Layer 3 of a small transformer language model trained on English Wikipedia (21 layers, counted from 0, width 64). Numbers have three digits each and are written without spaces.
Take only the direct path to the model's output, skipping the later layers: a vector added to the residual stream pushes a token's score in proportion to its dot product with that token's output vector.

Output vectors of the tokens that the questions are about. A number n stands for (n - 500) times 0.01.
"ven": 578512438492602436475486374414466418478549460539534511591452511583483478557445574546402541394496447553592487600475502468512453590489458465563476549562434457556545558541562510550515510367456382
"p": 434328631571688317586786301279258554874379244427357581512350434582394322384424656551401612435952706634732304976432379242568368743597461436671290561886331601717368406590415500543492519107617206
"O": 434333627571693317586786301279258551874378244427356581512350430587394317380420656551400616435953700634738303976436379242564363744602461431675290561886331601717367406594419492543492519113621205
" belie": 524459501531449443417468449577550542449469383518435513487460507628448477555480491560482478450560606477537468584582460460438512541537521381539488470570416609551476548543532531472509507376578447
" born": 467569506573526481536524433467583470506488422433545588403441543516568383448531395610483528462604498449498444548443445439557425568529535449611374569540434517480568493495530559542489510425611398
"Senior": 368511544590590513505522478477383380565525436307569584523498350486436468470534467518414484398602610572565522617490454388501556503661502388630510482620489594638496536532451476379478528318618398
"eign": 353391517415565412486571443355466416468465448418510571468406479584475458425520575569540524334580632438660477581459549405528370674512521425426475392671506567737477470605639577495571504325677453
"'": 479508509567440499418472568579486618390455460519548529455515557578437515513523473478527478487449425465563506496525550503465548486443559480483441615456530525457520491456511486476497485478554495
"day": 473365586602648334557556530361387496583550428556586514516546549594557400506432506590506513520514437561613400593374475492388442492546593478495367429522504580645406547548494576519397502207491524
" Pts": 488518549420504379432657524478499477605487420351523547508504443448460523425494572406545475445620504553490407573487384431556527591541538570553475531538424623533460413573484675448511509395567407
"ez": 473497504528499379581470473472417501499467374521426569466473530550531447492456455480432531537553687554542533636544408417477352526602441434535592461547546530481527475527617502548470498384552471
"vironment": 536458657457604529530564473434398452523519440429399510542457434576392339356394621592480518499528474559649409640528479444617458619512470575444593591679356497619412396489489402472464501395604525
"abeth": 617444613667597354517605512333495472605475362477438605566586476566500406415500557630405632425632562495668342691422539433450353633618435393411399507553341659592481538374471509402440487499495322
"ores": 452552497552572427567602494441418542590467475470358536561522501536475350511520579464476530539527484566589487569575457484476459445455489489478536492624485433458508363513559478489471514529544401
"”": 500562541574553520431618547313528494491442419469532571517518449573557433475355603511402451552610431401623326695519390484496449580410528462545495590484525610482493563539509633508356498177571515
"|---|---|---|": 505543581448547433449479467486476458613501465475323581416494457480400506501489534476503559489521534475464321650526476452594518592513432456639539479691408510540459547518410539553543514457541457
" Kum": 460392490543558474522585449431407485555432464462483521486512491484453507464523499628484545507534522557479497558537496491434414569521381537603433554477434556545497539583526493530484500489524411
"hol": 550531534507587408521477471416403525549446412544545580516506429613414504449485437556491446529532591569629454476505476441426381610573445502478570543549447521652515445465616498438439506403540389
"ro": 461455514549479475521458480470452486430504514537542529483509528590489548490451560516470533503465501633520539526539480472405533451478436462453603436579496484470496467434623470472463504522568496
"+": 435329627571688318591786302280259555874375246432358581517351439583395318385425656552402617440952700634727305975429385243569369743598462437666285558886332597712369402586416497544493519102617207
"kov": 503491565574539539542467460464418481542494405400496540442457500584486479388446492548447507477527563518491521601494470443502444614615502439674601506509383520588443521570542508409458501445515392
" Genre": 476399637471597564485645456431454508629495356420449587485504477568516371461467515487432494510674507534498411611463494458434605583488420467492540529514457463586488401486623512525445514434593406
"century": 578429559670591496551756400333410470634559440434535499494473475561501367460386459727396454513488659610630396510410422406581353565506477472443356506718478589657432572433490551433479527351533356
" Awards": 500476664550548572498573504455318535552479294420470540485584488652394392496539505462487475477624505488489447614533425465538545525585530456502509565513507452534414528559405439474513502508500419
" Senate": 429477566570494394543565450457423458545426387441487527533499527494457461444506528522503496443661564461576439548474499489612505526547572475511405568578458489569426574549443438551514525445444514
" Following": 491434504516571328614641457391559389566464463508452537473554452589392484440480575564476511444640469603549395632445396457477491533584454527475408567495442451555519550521520435565455499469648455
" review": 524492521525541524515476465475506529484553325586463514457422523570483386495493505515387466435595545488507460565460394491550524536670456399502470524623515508620451526475402462567571509492476512
"ize": 460506474505601360530521592472513570486439490491436490596509445550534466448572655435392464519557454502677500695519491517573444605527361498511378507526477514454324421492477548550515512400542410
"ze": 504474486528613485522459541472465501453491483453455490529537602541551486527480588483413626526499475513580443578484451467504496546540474408512484429515421433456556489554582496538447513397470488
" rugby": 483469563572514459561581502459447472535451438403474450472395463564426517402501465559461530459595566644602453481496425467517523506513543452667434533566417515509561467578520546460464518373556484

Output weights of attention head 1. The head adds the sum of these rows, row i times number i of z. A number n stands for (n - 500) times 0.0012.
o0: 525519420454592681492442773513379588293319505613505478341585612451564750710455388498547535654432344637305668316465393367465271326562680424728400273336255644401799640587427633451265637475771458
o1: 400392408536435453522441544528433533537483511658398493563573546511575596585561464382485485571519539697541563471640354553474542599486365551432462398468447455463540421459587456472463494431556509
o2: 547295773476362312422528296457482508607531515508498481471567452463565448385710481694353198356456606499499505370499755529526517828436421428329519575421454585736472564449527457543769635419473462
o3: 566582584404356473571388376525305476378484409468370385499631555506389318658484602580440413484435617582487495430463650352495539582444655459331527470770591720606389631543333450570765449625298604
o4: 473631396454579503560424369584335490405458413446458398466564502481490309668407597584412519467483570595502585561510514427448485519438493518325473501608598625502499766586377502622599490538467455
o5: 377532576568350766744484647538262637493395296524381393376505699416473519749440533359457570607489609536446439501685437419576456302656537500673305296540611471578468539547217290472685476555370725
o6: 648588654420328542434354529572524470436564488384481529494507454560426433421535609428457381477384672380538317593446636435637563474563596420494703558748650616568321319494410447544625401426282551
o7: 563443345518591501499450619457290387504300371475591442417650539477509655791535499605400620627561523805326545520488492425248413609393448586457260288344367708479586569617643517396523554469643521
o8: 423574533478577495648628488440444442765567539479537433686448468442592366471548498490478413458537562560613403598382427508563680645508460584256424618716495301465479409492418420336439413517394496
o9: 555340465322450424430266300693555484302560552670128530409591433629377583451593643435517321494456525527440582425578494414772631536516465339475773550632472769579475571432562661676513358451431440
o10: 362492461650254428566497513531543619419586483581465553668499542494498368508508432317519579588534535526684537533715378612453539519471392675391524431555614361447381293413525301534586464526422584
o11: 486577425498554523604504644381288432496484535594485527663536597452432494616428426428574600654534339655494491514481312475473533560429666683489423477687478397400554384577525372302325459509437625
o12: 406492449445305515647460435559356693410506530712333488561501603405628433590474500424402571516523444568581652455707278559426603569456344506406440428564631471543560548409485312679588433389493609
o13: 469349401436545367462592465525527410417486539642440495513499570571395601549398467521566632595573343615450577430629344528385613545377541599465425390510407495380599429464754655475322444536576607
o14: 468574457688466497464533588306729532522639535490498558609399441574499460321521423390709439486412489352676450384419645570529266334616603551681564683442452344508345344504384438474475590714489458
o15: 333554422650607443544548347447631520389651499404375454593523465564330173358405532515649512537537529377600588430533534587621405335583503545445625711523619392498273662473350509604594498786391390
o16: 307456647661496528646606456382365506554519441485387484483482642419331426498401435474593614528605418392489454434542514522572449459541575588672447535421570346592379664530365319378697559674361644
o17: 580539681342545559690792487293409525899466570634643311596337523399743513483549428689482312318428418533538412381276504502498620654518697437442204578634324258550692394480374460357375485514487664
o18: 608434655372422483582632465577459435666434418571563348483439508531488552554525540565419362450491552563469374564493521456575709606453635506428359431664405493511551270502521529420492396471373693
o19: 526530357535666462500459337543633437568558498406515611532441346470536416334599605558395607401663485431500504685422480519484538550452100498412540676411571596570468628473664522590571419411529268
o20: 384484441452539610646526623473381563547481596650360508537502571403602611581506448394523574598555390578485580458479229487522557491566432511549430446483439425453605548462470429432387436455578536
o21: 398411039575759426475519435450608388725478442622410428536443418656640667625523591429589550435534544756604559483565455574283451485466235548450279489336352451411554506520661673516347488644724382
o22: 702412619261458314439594318486351420411419569628588456542541585508375475548410474758433574483552265601371549447527420515362708754226733561387417376655495555470712446489788574518433451411440721
o23: 463513558457659680631721541556716385764525467370528474423282452484510602368549591483531581412640511311467303622301506402583674327637335420608382549518421442494502452454466679358476338619461487
o24: 591465473501528532505625560403533403567411409476616461469442577539418624554466500574547679513588412535399411464475533463306496430444548532630269349451427510482568385529640594397483477626510641
o25: 564346746535352491551644478394498525702428381540559327442498554516544570496662475648452263400437619551473394275481755484496452564558547415526265408453354507679502377443417526427728606634435615
o26: 602542362519393542469435488401606654497493499624514580518429477483700563441638539498431508412465440455582565417564534571315325434503238418593353481368594533618583432429546432718578582468591441
o27: 517436238401790461392471492374493431578462596564486475600595479565606545533633532608524443536499472787461615367452378551387480581490331456329369471468398491418692539475659738469286525504684305
o28: 532576313518569354519569326375604466354621549570483518742450494588321207373364520572614667555583300490599567488582366628433531453360543683404478652702646373422434367467670486599410391661358562
o29: 502600264465696521623361710478277273566495569585363543773654472495482546670613525331540448718568464873530442602297246331582648656451471669232513554881364606365475312569560472169277313491448422
o30: 711650219512565498397325395525535446416423386520503490435482379635504544579459663510493470380419479499550509568473660468387315371408511437617485575468558714555467510607492526720545520563535427
o31: 369397442485242419457486468634666675401607568578417527543482500523668436483530510377427527518440664508654625462768390630365583525524252490312557373479615453457494406327576475730535454399592504

Each question shows a token from some text and the vector z that the head gathered there. A number n stands for (n - 500) times 0.0022.

" had": 609455459398480512406481435447400446388488551610598466424495496503424566534498448547464331450396
Which three tokens does it push up most, strongest first? " born", "kov", " Kum"

" Nominated": 467541600527499706543455489523555369556380546634587430457446536473228510397604493482345372381650
Which of these tokens does it push up most? " review"

".": 330497631414460300525410512594474356381509554586437437499588396627457522444506465591505401531558
Which two tokens does it push up most, strongest first? "eign", "abeth"

" Year": 422475684529468557523429511459501402450405634696626523450415434450325442426657461490433312377540
Which of these tokens does it push up most? " Senate"

"R": 441450345623661502606561507610422541419566299502477298552525440506605552501276248486512635547414
Pushed down most: " born"

" Play": 454464413581609640585538497538440461464484340516546362533508486478463613503408333467407507478472
Pushed down most: "hol"

" P": 498513622561590358446600487548486511516544462575412474456531435574624280455493524707622512535536
Which of these tokens does it push up most? "ven"

" and": 556508589476449509456439426488551498470501728658572504467343419535421330475618537506573315515511
Which of these tokens does it push up most? "'"

" nomin": 368505396487439566636422503537575545478514561542538383532473479474451552518411426409579525478529
Which of these tokens does it push up most? "vironment"

" would": 467471703476455455463499425467489396392467702656558517487465349571419374502712578512544251574479
Pushed down most: "ze"

" Rep": 512503369515503513584477459593553547472458645618432339422531482578334468468405556561617666634489
Which two tokens does it push up most, strongest first? "ize", "ores"

" of": 547512715458387454423566491399501498422500655529562643523381455479495376518734513537467393394462
Which of these tokens does it push up most? "century"

"if": 522514395539533702542585449473495572550528372405600433545440542438569506562437423430464487475447
Pushed down most: "abeth"

" Their": 488517640512497549506640379525456433533510350360527446547553464446629411543575528463419350532481
Which three tokens does it push up most, strongest first? " belie", "eign", " Kum"

",": 440576423536583464531598487688497550553695186323415320605515515566761483515280297549496618471574
Which of these tokens does it push up most? "ro"

" d": 483476438543539431559618483584391614407604347390483408557521463512701494564367342557538675546332
Pushed down most: " review"

":": 439459412295508411412545471442407460395612265527599265446677521431605643530230251510494388313436
Which of these tokens does it push up most? "”"

"ly": 577493472437486551443590392468452451462496532511503460468534490608469509593547605588517391614458
Which two tokens does it push up most, strongest first? " Kum", " born"

" for": 437499426446460374596495506598456463381614413303339444629509444593581668567394363485421575531542
Which of these tokens does it push up most? " Pts"

" at": 346503654455392404575472511504520480379463626552517468514506379496445422476584473508520482486449
Pushed down most: "ze"

" was": 511454574384416510349423455399474353361466717714679551453499432594329619579697522484490179465428
Which of these tokens does it push up most? " born"

" officials": 534452337521610523512545472528409455366518463589487352495506452628421602526378343523468503586443
Which of these tokens does it push up most? "Senior"

" Member": 399531554459520470511564535513486474455514404465474430541561466570502509477460416560451545491498
Pushed down most: "'"

" day": 553433504574532682529559481408425536495454393480666540528442517267556530536552385400415414355357
Which of these tokens does it push up most? " Awards"

"0": 336434582687551713662415500451593588617408476596782451495429465115568371426490399228566374343436
Pushed down most: " Following"

" after": 434449578585484532577438446529567423478418671627530463483484402457377458477609568393542378570527
Which two tokens does it push up most, strongest first? " review", " Senate"

" War": 482446699496413472538453439456489423340436736668590495479370346433367371456692460438468284458461
Which of these tokens does it push up most? " Senate"

" an": 592527551370388472382503433511443525433593515496617522519444516489594491563570451559508395406376
Which of these tokens does it push up most? " rugby"

"ults": 480469463389424504499477475448441465413498537478520547537502481542491588573522503508495389534431
Which of these tokens does it push up most? " born"

" third": 574556465444537586367630511475435587514617330431601581626439572569681492564497363577500502443379
Which of these tokens does it push up most? "day"

"ion": 415594535376389505413499474494568500494605558486586471537463487668506487573548504504539392478540
Which two tokens does it push up most, strongest first? " Following", " Kum"

" children": 598555563466495526416688348543448463532530409371508416470565524571562393549524568535422432590462
Pushed down most: "vironment"

"\n": 367460483329518357447536438484432426440629223500570220442714478402695573518222299500532319343497
Which two tokens does it push up most, strongest first? "”", " Genre"

" in": 554622590245319339334716352553452412430660371230422397550649530688643537656538549602390449535483
Which of these tokens does it push up most? " Kum"

"pl": 446527350415467515512480522434563589475522595553506441465462508599435481521365479527606552532505
Which two tokens does it push up most, strongest first? "ores", "ize"

" the": 438483701497422490530443476491476401424446617617578518468427418461399441467666486521436316400527
Which of these tokens does it push up most? " Senate"

"'": 465486489467490495558554431538476504482554364447475381545548445430652466549438457533560459509467
Pushed down most: "century"

" two": 485458518541486537554416435632523473563477524566516468490551498401527499485510576482605430527511
Which of these tokens does it push up most? " review"

" expl": 355617566383366451420526496513595533472635580474582475574472463718544459587570488511581470509510
Which of these tokens does it push up most? " Following"

" E": 361396466612576664689335519571491524499361531712659395470490450274390494370400377350558432466409
Which of these tokens does it push up most? " Awards"